Layer 6 of a small transformer language model trained on English Wikipedia (23 layers, counted from 0, width 128).
A neuron's activation on a vector x is GELU(gate . x + bias) times (in . x + bias), where the dot is the dot product.

Input weights of the MLP neurons that the questions are about. A number n stands for n times 0.0066.
n8 gate (bias -0.140): -9 12 -32 -15 19 -8 0 6 -60 -30 -4 22 32 5 4 -28 16 -33 16 9 -40 63 -7 -21 2 -49 -21 -23 2 -37 -11 61 32 25 -81 43 -12 13 36 59 2 -22 -46 -6 -14 5 32 -42 17 -12 -6 23 32 10 24 -24 0 -38 -15 51 5 50 -9 51 20 -80 22 -14 8 24 10 -86 14 20 -2 22 -6 -17 -46 4 21 -58 -41 -24 -47 33 28 15 -29 -53 44 -36 -40 -25 -15 -17 29 -17 -59 -23 -2 -20 -28 30 -88 51 -62 10 42 13 13 30 40 26 -10 -1 29 5 -60 3 23 8 28 -24 41 56 2 -6
n19 gate (bias -0.022): -31 -23 36 24 15 -31 -40 -40 3 -19 22 -14 32 -4 -31 17 -57 -24 29 -9 28 -15 18 -29 -20 -71 15 -45 -75 -53 -9 2 -24 -50 -21 34 25 -36 37 21 50 -8 3 34 51 -26 17 9 -34 -22 -19 -42 16 -11 -15 -15 20 1 9 4 44 -3 -1 31 -12 -52 10 -62 -17 -3 37 -31 -38 -8 16 -19 19 -26 -19 0 41 19 -1 -3 -36 47 -9 -72 21 -4 -4 3 -30 -5 26 22 2 -37 -64 5 -10 -27 -39 -48 -44 -3 56 13 -13 9 49 -1 55 14 -35 -15 -13 -70 -15 26 -11 -10 33 1 -11 38 14 -28
n109 gate (bias -0.083): 44 4 38 0 -47 34 30 9 2 28 46 12 -26 -14 25 -22 24 -2 7 9 1 46 51 -1 27 -20 -10 47 -3 5 5 -18 3 -30 -63 8 -82 49 22 -42 -17 54 -46 37 -16 -33 56 56 29 6 7 12 -62 41 24 -22 17 -45 12 28 -38 18 7 18 -3 -15 4 25 22 1 -36 3 0 17 -4 -27 19 -5 -3 15 40 17 18 -10 -14 3 -18 -27 -11 70 6 24 18 -28 8 -46 5 -1 67 17 9 5 -20 26 -26 55 47 40 0 15 -8 10 58 -19 63 -50 53 -28 -8 -8 -1 -22 -5 17 -55 -49 -2 -27
n139 gate (bias -0.111): 22 25 -12 55 -2 -6 44 13 45 20 -1 9 4 13 -25 22 44 69 41 23 27 12 -3 23 61 -32 -7 -17 21 4 -4 2 6 -6 17 6 37 56 10 -27 24 18 -63 10 41 78 -9 84 21 -44 1 32 -49 22 51 -3 -49 49 17 31 -38 -39 44 80 -2 23 -20 -24 -3 -17 -1 -7 14 -7 4 -24 23 4 49 -1 45 6 35 -9 -23 -8 49 3 15 19 57 -21 -63 -26 47 -10 -7 5 31 -7 -13 56 -21 -8 12 -7 -19 3 -4 13 -3 63 76 42 -45 -26 24 59 51 -33 -32 28 40 23 -26 -36 69 -6
n165 gate (bias -0.084): 25 -54 -40 26 -8 37 -34 30 -9 12 -15 7 -2 -28 23 41 19 22 44 7 9 0 -31 -54 -19 -15 -1 9 -42 -15 -33 35 -16 -36 -58 38 24 14 37 55 1 21 23 -35 -15 -8 11 -10 30 6 9 37 -45 -9 -16 -43 41 -4 29 -32 1 -43 58 14 61 27 9 4 16 -21 42 11 37 3 -35 39 -43 -3 9 21 -25 5 26 14 -34 -38 -26 -6 39 11 64 -36 15 18 -32 -15 51 -82 27 -5 -5 -12 21 8 -49 14 11 -36 47 -22 1 -14 -33 -6 20 -6 -6 -5 22 -7 56 89 11 -16 41 32 4 -21
n185 gate (bias -0.052): -91 -20 84 6 -15 20 -54 -77 -6 -3 -15 22 35 -13 1 -1 49 -10 -57 28 -33 -15 41 -11 20 -47 -1 -65 31 36 6 13 9 32 89 42 16 -34 -9 23 62 -41 1 5 -5 -1 67 -15 -54 -32 -19 10 -10 -1 19 -13 10 13 -18 -25 -17 27 15 -1 -26 14 29 -12 17 -3 -8 54 -44 54 -30 5 7 18 -37 3 -29 37 -15 -14 1 56 -11 52 -3 0 10 -43 -4 -5 1 -5 32 -52 3 6 -18 -16 3 61 30 4 -21 22 -6 -23 13 0 33 14 8 -10 26 7 -86 1 -3 24 -19 30 -54 -76 9 35
n195 gate (bias -0.046): 29 45 -4 -25 -41 24 2 -3 10 -6 -21 -15 35 -23 -27 -41 -36 -13 58 -9 26 23 13 46 -29 -3 -60 -28 42 -1 6 7 -49 -3 49 -28 -34 -12 29 -3 -6 26 -40 -11 6 -17 41 -27 41 15 -47 -46 33 -15 -24 40 -32 -34 5 42 -17 -10 -36 -37 -23 39 2 38 -17 -23 26 12 -18 21 7 6 29 3 11 -24 -9 61 -7 -43 12 7 28 26 16 3 -8 -40 -20 24 -31 31 -9 -13 -66 -60 -31 42 -50 -65 -12 -48 -24 -47 6 8 24 -25 45 -6 24 20 6 1 -48 -28 -21 -4 -11 3 -53 -4 -40 -12
n199 gate (bias -0.056): 14 26 29 -23 -6 11 -57 12 -24 -19 -64 -20 34 18 5 46 -51 -13 49 -7 28 30 6 -3 -22 2 3 -37 -22 -2 3 7 -14 4 -15 -48 -1 6 -9 34 11 8 -28 -35 0 -9 -18 -22 64 -13 -37 34 10 -10 21 10 35 -6 16 -26 8 -34 -41 -47 11 14 30 2 -36 -4 -24 27 29 -54 14 -67 -34 34 2 -16 -39 17 19 -18 14 30 15 34 -27 31 -32 18 59 -22 25 -18 23 43 -49 26 47 -11 19 -27 34 -26 40 2 39 -3 1 -26 -49 -44 0 1 49 3 -13 -1 10 14 10 7 26 -35 -2 -39
n200 gate (bias -0.062): -25 17 -26 -54 6 -39 0 -4 -45 -11 12 -53 28 37 40 -42 -25 -30 13 32 1 20 -1 13 -9 -2 34 7 4 -32 -12 24 -44 -24 22 5 -26 71 -2 -1 -54 6 61 -13 -25 -37 26 -37 58 18 6 -28 62 19 -64 65 -15 -31 -43 -3 -42 29 19 24 -52 -23 -61 -19 -20 69 -5 -1 -12 3 -30 5 30 -28 -8 40 -15 9 -52 -19 34 -54 8 26 -44 70 17 -21 -9 -4 -33 -43 21 -16 17 -40 56 24 7 -32 -24 -82 11 17 -1 3 -15 -38 40 39 -11 -7 23 -10 1 29 -11 37 -17 -21 -6 -6 -41 -14
n8 in (bias -0.116): -60 -56 -18 7 -16 -35 41 -32 19 -54 30 4 48 -16 23 -8 26 -34 -8 -9 -29 45 -72 2 -67 2 32 -40 -43 9 -29 44 36 11 -19 27 -2 1 76 20 -13 -2 -42 -16 -44 -16 -14 47 -3 34 -30 -13 37 9 1 -25 -28 -32 -69 33 -42 70 2 58 20 4 49 5 9 29 42 -16 -18 42 33 18 35 21 33 5 11 -5 2 3 18 -7 -5 8 38 -40 83 -47 -53 44 42 -38 30 -38 -36 -23 15 -23 -17 65 -72 73 -9 36 59 -23 39 56 30 -9 -12 7 5 28 0 18 -33 62 18 -1 43 32 -30 -10
n19 in (bias -0.015): 32 2 49 18 16 14 17 1 -38 6 9 -2 -29 6 -3 18 18 47 -6 6 -11 59 -8 22 -6 75 -12 3 19 -20 11 -29 -6 23 63 29 -49 -26 -23 -4 -14 44 53 6 -7 12 -20 -11 -60 22 2 29 -21 -3 -9 13 17 -25 -26 -29 -13 21 41 -29 6 -10 -9 32 10 16 -7 35 30 -43 -41 11 17 2 -45 2 -22 -9 54 -2 17 6 9 29 -22 -2 30 -66 13 -32 -1 -59 -36 41 17 30 -29 -4 -12 48 3 32 -20 -10 -9 5 -28 16 -9 -25 23 -19 -17 9 44 39 45 20 -32 -7 9 -36 33 46
n109 in (bias -0.001): -5 33 22 -31 -32 -75 -3 33 -26 -4 30 14 36 24 -18 -9 30 -51 24 26 4 -7 -14 74 -16 -49 61 29 38 10 22 14 44 17 -18 28 7 66 0 10 18 53 12 -20 5 -20 13 -48 -22 9 9 -10 -63 36 41 25 20 4 33 4 54 -41 -32 20 -35 13 5 66 -26 -33 -43 25 -33 17 -15 -45 -29 2 13 17 -5 -53 -12 17 -3 22 27 36 -16 -49 8 25 52 22 -25 -48 -7 13 12 52 -16 -4 -9 -43 25 43 -21 21 15 16 34 -1 -22 36 -25 -9 -43 10 -15 34 30 12 -4 15 -51 14 15 -32
n139 in (bias -0.012): 3 -17 -34 -10 -5 11 -27 4 24 -39 -15 -4 1 -14 10 29 -62 54 -1 44 11 15 24 36 19 27 -12 14 -22 -23 -36 5 23 45 -3 -37 43 -11 13 4 -15 -4 -30 -3 -35 55 -22 47 37 20 -45 24 -28 -21 45 -43 -27 51 43 30 -38 -3 -42 -5 -33 -16 -5 -18 -3 34 1 34 -9 12 -24 -11 2 -21 -1 -5 -53 -16 17 3 68 40 50 49 -9 13 -8 -41 21 -10 8 36 42 33 -43 -14 67 42 -59 9 37 -30 37 4 -15 -42 18 67 44 54 -26 -19 -12 8 -62 -30 -28 7 11 12 21 49 22 -3
n165 in (bias -0.047): -5 -8 14 -3 63 -28 -32 48 -26 6 -4 21 12 1 28 1 -19 80 -35 -14 26 -23 -26 8 74 -25 31 3 35 -19 -43 30 11 2 -28 43 -10 27 35 12 -10 -26 -23 7 -2 35 25 -36 -18 -18 -10 24 2 6 3 -14 38 26 2 3 -21 37 -61 15 -1 28 18 56 59 -27 -42 -2 15 -24 -47 25 9 -1 13 -10 21 17 23 9 -55 -30 -40 -4 20 -8 36 6 -21 68 -66 -35 -28 -18 -42 -69 -44 1 16 -5 -4 59 -12 19 53 -52 -15 -34 -16 3 5 -31 41 55 79 29 -8 28 -4 -62 -14 48 -39 -36
n185 in (bias 0.017): 13 31 42 23 9 35 -18 11 -35 -36 -1 -21 -13 -85 15 30 -7 35 -11 -2 -10 32 -25 -10 -21 20 -22 4 36 -16 -30 -9 -11 -13 -6 -18 -20 -19 22 6 -70 16 -22 30 32 23 -49 46 -57 52 47 0 0 45 -15 65 6 7 -16 -30 -45 42 8 13 37 1 26 -28 10 -4 -5 4 6 1 -53 21 -23 3 17 75 3 22 45 32 -93 -57 -12 -51 -3 -16 5 -2 -35 -18 21 60 -32 3 -62 -6 -25 9 -24 25 -12 -19 -39 -53 -11 -63 11 4 -19 42 -54 11 -1 3 71 -2 -4 7 14 -2 -2 38 -10 14
n195 in (bias 0.022): -1 60 7 22 -7 12 -40 55 -3 33 19 31 -36 -29 -27 23 52 -70 25 -17 6 -21 49 45 -30 -1 -12 25 -31 57 42 -12 -25 -18 -18 -35 16 -8 35 33 -2 -28 -1 -47 -7 1 -16 38 -6 84 3 0 -8 3 -23 38 -41 -42 -16 -21 -16 -11 -35 -65 -74 23 3 -20 -56 -5 57 23 -4 -13 26 -46 43 21 -17 54 12 -34 -3 2 -31 -17 -11 7 -33 44 10 -39 -33 94 3 64 11 -19 29 -36 -44 23 -47 30 46 -30 7 -29 16 63 45 -3 -5 17 13 28 25 -23 -19 6 -5 22 -9 -5 -32 -51 1 2
n199 in (bias 0.016): -9 21 -15 16 14 26 33 17 13 3 -14 -33 -79 -33 24 21 43 -46 -42 -8 -31 -47 1 -9 20 26 18 33 -7 -26 24 -11 30 -60 3 6 17 -8 -8 33 -70 38 -3 -38 -30 51 7 7 -13 9 42 38 -45 31 2 -12 -41 -5 -44 -30 -12 -6 34 48 -16 25 -78 -21 14 10 17 6 34 -19 -13 -4 21 -29 -18 -11 13 -35 -27 -10 -4 -15 -15 -15 30 59 -18 -13 -33 39 -7 25 -21 21 22 -14 -33 3 7 15 -35 8 32 -21 6 12 25 -29 2 18 15 -6 0 6 -36 9 -57 3 -12 -10 -31 46 -19 4
n200 in (bias -0.010): -17 -1 4 57 84 -81 -15 -40 50 -17 -5 -28 -31 -16 39 -40 53 45 -16 -3 0 19 24 1 30 -39 17 -4 9 -26 -32 -13 -2 9 -33 4 -14 14 28 -44 -3 -36 -41 -17 51 -54 -4 -41 35 7 -43 -21 -24 -41 37 80 7 49 -48 13 -28 32 39 -3 -42 -51 24 7 56 25 5 1 12 13 -18 53 15 11 -7 41 -4 24 -20 1 -29 2 17 8 10 -54 -47 -10 -13 19 1 5 0 -19 -62 -24 0 -28 59 -52 -36 -17 -23 -12 17 30 -3 -22 -12 -8 9 16 -61 2 -9 7 40 72 45 -6 -40 -10 -16 -75

Each question shows a token from some text and the vector x that enters the MLP there. A number n stands for n times 0.033.

" Gil": 9 -9 7 -1 27 -10 -17 21 14 -3 22 -31 -4 -11 -22 9 -56 -13 -18 -20 -2 -10 7 -19 3 10 -41 -8 -13 16 -24 5 -5 19 -7 3 39 6 -22 -10 5 2 -18 29 8 -10 -19 -28 -39 3 8 -11 -24 23 11 10 -12 55 7 25 17 25 -16 6 6 2 -5 -13 -15 1 -9 -20 0 -10 9 10 -2 -3 5 3 13 -46 28 26 5 -18 -37 9 34 -3 6 26 24 -3 -8 17 -24 -6 14 -19 -1 13 -4 -11 20 -17 23 21 -4 9 -26 -3 -14 -23 27 16 -17 23 9 2 10 -6 -1 -10 -5 7 3 -1
Which of these neurons fires most? n199

"z": 13 6 -4 6 -4 -10 -32 32 -7 -22 49 -9 -23 -14 8 24 14 -2 -17 2 -7 -10 29 -11 18 11 14 13 -9 0 -8 -8 10 23 18 -14 17 9 -18 20 -13 -18 -18 -15 26 28 -25 7 -5 0 23 -12 -17 2 19 -22 -26 11 -32 -16 15 5 -23 -8 -6 -31 -27 -34 6 4 4 2 8 -7 8 4 12 4 5 11 9 -34 28 25 -2 -21 -32 -7 28 -15 7 -12 13 -7 -18 0 -1 6 10 -11 11 3 0 -6 10 1 29 -20 5 12 16 -18 -4 -40 15 25 5 -2 14 -5 -20 -6 -4 -23 -7 10 -6 10
Which of these neurons fires most? n109

" |": -3 -19 8 16 -2 -16 -8 -16 -5 -6 29 -7 -18 11 -41 -10 35 -24 -43 -20 1 9 17 -11 5 8 -30 -3 13 0 -27 -6 4 9 1 -17 -33 -5 7 3 -29 5 5 15 8 13 10 3 -32 16 6 -22 -10 7 4 10 -14 17 13 -16 10 1 62 -7 -2 7 -1 18 -10 2 -1 9 -15 -6 10 16 -2 1 -1 6 21 3 18 -41 -6 2 15 21 -10 -18 16 -14 -4 5 -11 13 -16 4 -1 -4 -4 5 10 -9 0 -34 7 3 0 1 -21 8 -22 3 3 24 29 -9 13 19 -11 19 -5 5 -17 4 -7 17
Which of these neurons fires most? n185

"ing": 6 -9 -5 32 -9 -29 -19 15 6 0 48 10 -2 -21 -36 11 -7 29 -3 5 -9 8 14 -1 -16 23 -2 -12 -12 -5 -7 -19 9 12 -11 1 -34 9 -25 -7 7 -15 4 32 -16 -7 -29 18 26 23 27 7 -10 -5 -7 2 -18 4 18 -16 2 2 13 -30 -1 -8 7 16 -10 -7 1 21 -10 -8 18 -1 -6 16 -10 27 25 3 7 -9 -1 -2 -3 -2 -8 -16 -5 0 -1 28 -13 -17 -21 39 -9 9 -1 5 -26 6 9 6 28 -38 9 -14 -13 -3 -25 -34 1 22 -5 -6 -7 -3 3 -10 -39 6 20 11 -7 28
Which neuron fires most, and how strongly? n165, at about 0.15

"ry": 4 7 0 8 31 -11 -3 -28 0 -31 43 -13 -3 -40 -5 22 23 2 -11 15 4 -14 -7 -36 -8 2 29 4 -23 15 20 1 -9 10 -9 7 7 23 -31 6 29 -9 19 4 10 3 -3 2 13 21 10 -19 -34 3 -11 -21 20 3 -6 -15 -3 9 0 15 -3 7 -10 -18 21 7 -6 7 -4 -13 -2 -22 -28 3 50 17 39 -10 3 16 -6 1 6 -5 14 6 -27 -20 3 4 -15 3 -18 -3 6 21 -24 12 -22 -25 9 2 -1 -17 9 -5 -41 2 -29 8 28 21 -9 23 11 -4 -21 -16 -14 -16 -11 7 -8 9
Which of these neurons fires most? n165

" De": -7 -21 7 -11 9 12 -2 -17 26 -17 43 -1 -3 -18 -22 3 -38 -33 -31 9 -21 -25 11 13 5 6 1 -17 1 8 -22 18 3 34 4 25 5 1 -16 -5 6 7 -16 -5 -28 1 -40 1 25 -19 -8 -7 5 17 11 -9 -15 3 29 -23 -9 4 15 15 23 2 8 9 -1 3 10 -5 -21 9 26 7 -45 21 -2 6 16 -27 -1 7 6 0 -8 23 17 -21 1 19 14 -19 -23 19 -8 -6 15 11 9 -6 20 -3 13 -14 27 1 14 -7 -34 0 -24 -25 -2 38 -26 -6 2 6 12 18 -11 -11 -42 4 4 14
Which neuron fires most, and how strongly? n19, at about 0.19

" Dal": 18 10 19 -11 0 29 -15 19 17 -4 17 -10 17 1 -8 10 -36 -23 4 -9 -19 -15 11 -5 5 -1 -57 13 -2 14 10 -2 29 10 20 -4 -4 5 -24 13 16 -7 15 7 -32 10 -37 -4 -29 6 12 -26 -8 15 -14 1 -13 16 13 9 1 1 -9 5 19 11 -4 34 -17 -2 -9 -10 -3 9 0 -23 -28 20 -14 4 24 -30 4 -14 20 19 -18 -12 32 6 11 3 35 -9 -35 11 -21 -5 -6 -37 15 -9 -1 -8 17 -28 41 -18 9 -11 -32 -1 -34 -5 -4 9 2 3 0 26 19 22 -3 -13 -8 0 -5 9
Which of these neurons fires most? n200

"/": 10 0 20 6 18 19 7 -11 9 2 23 -10 -16 35 5 6 -10 -8 -24 -9 1 -23 5 -16 16 8 -5 27 2 -10 -10 13 12 6 3 1 -13 20 -25 16 -8 -21 -24 29 14 -22 -11 1 11 13 -21 -36 -40 16 13 -24 -4 0 10 -2 17 -28 16 9 32 -10 11 -7 24 8 -1 14 -1 0 4 -18 -11 -2 -20 2 18 0 2 -34 -7 -13 11 -7 4 5 -11 -24 38 -11 -4 -18 -8 31 7 -4 -22 8 -12 -32 32 22 20 -13 -5 0 -43 -1 -6 -40 -10 19 -6 -13 3 -27 -5 28 -37 4 -15 34 20 6
Which of these neurons fires most? n109

"h": 8 -17 -12 23 24 1 -7 -3 7 16 33 -2 10 3 4 -6 13 12 22 -6 15 -10 9 -36 4 6 0 5 -3 33 7 1 11 12 13 -14 7 -1 -36 19 -12 -5 -14 6 -7 13 -11 3 7 12 14 -7 -4 -13 -29 -10 -31 21 1 -5 -6 -14 -20 3 -24 -5 8 -17 21 12 0 10 13 11 3 -31 -28 -30 1 19 -18 -25 29 -6 -16 8 17 13 16 -33 7 -20 34 21 13 -24 0 12 19 -8 -15 3 -39 -11 10 -22 7 -20 -19 29 -36 -17 -19 -6 2 46 0 16 8 -19 -5 -11 -11 16 -9 6 -21 23
Which neuron fires most, and how strongly? n139, at about 0.39

"J": -17 -17 6 -8 23 -2 -1 -13 1 -13 14 -3 23 14 5 -28 -44 -5 -9 -8 17 -17 12 -7 9 12 -2 -2 -30 -24 0 5 -26 4 -3 3 -3 16 -21 7 -27 -5 -6 -3 -4 5 -30 -14 -14 -19 -5 -12 -28 29 0 23 -12 15 3 20 -7 5 26 -14 16 22 -9 -13 7 11 -36 12 22 15 9 21 -30 5 3 6 -16 -65 -11 25 15 -4 1 -12 -5 -16 4 33 16 12 5 9 -17 -12 13 12 24 1 5 2 16 0 -11 -26 2 1 2 21 4 -14 16 34 1 20 20 -4 -4 15 -23 -13 -19 -2 2 14
Which two neurons fire most, strongest first? n200, n8

"d": 5 -2 12 10 11 0 2 -20 -6 -11 39 14 1 5 -10 13 11 11 -15 10 -11 2 14 11 10 32 33 -6 -8 0 7 13 19 27 7 1 -26 17 -20 -8 -6 -24 -1 10 -4 -17 -29 -6 22 -7 12 -20 -27 15 -12 -3 -21 -10 -1 -3 -13 -14 -4 -2 -23 1 -6 5 33 25 44 15 -1 -15 -14 -35 6 8 12 32 25 -4 18 -20 -11 14 -46 10 -3 -5 1 13 -14 3 -11 -16 -23 -1 19 19 -19 1 -20 -32 -2 -7 30 -19 3 12 -17 -16 0 1 16 0 -15 -18 18 23 -25 -19 -15 -1 -22 -5 -33 19
Which neuron fires most, and how strongly? n109, at about 1.6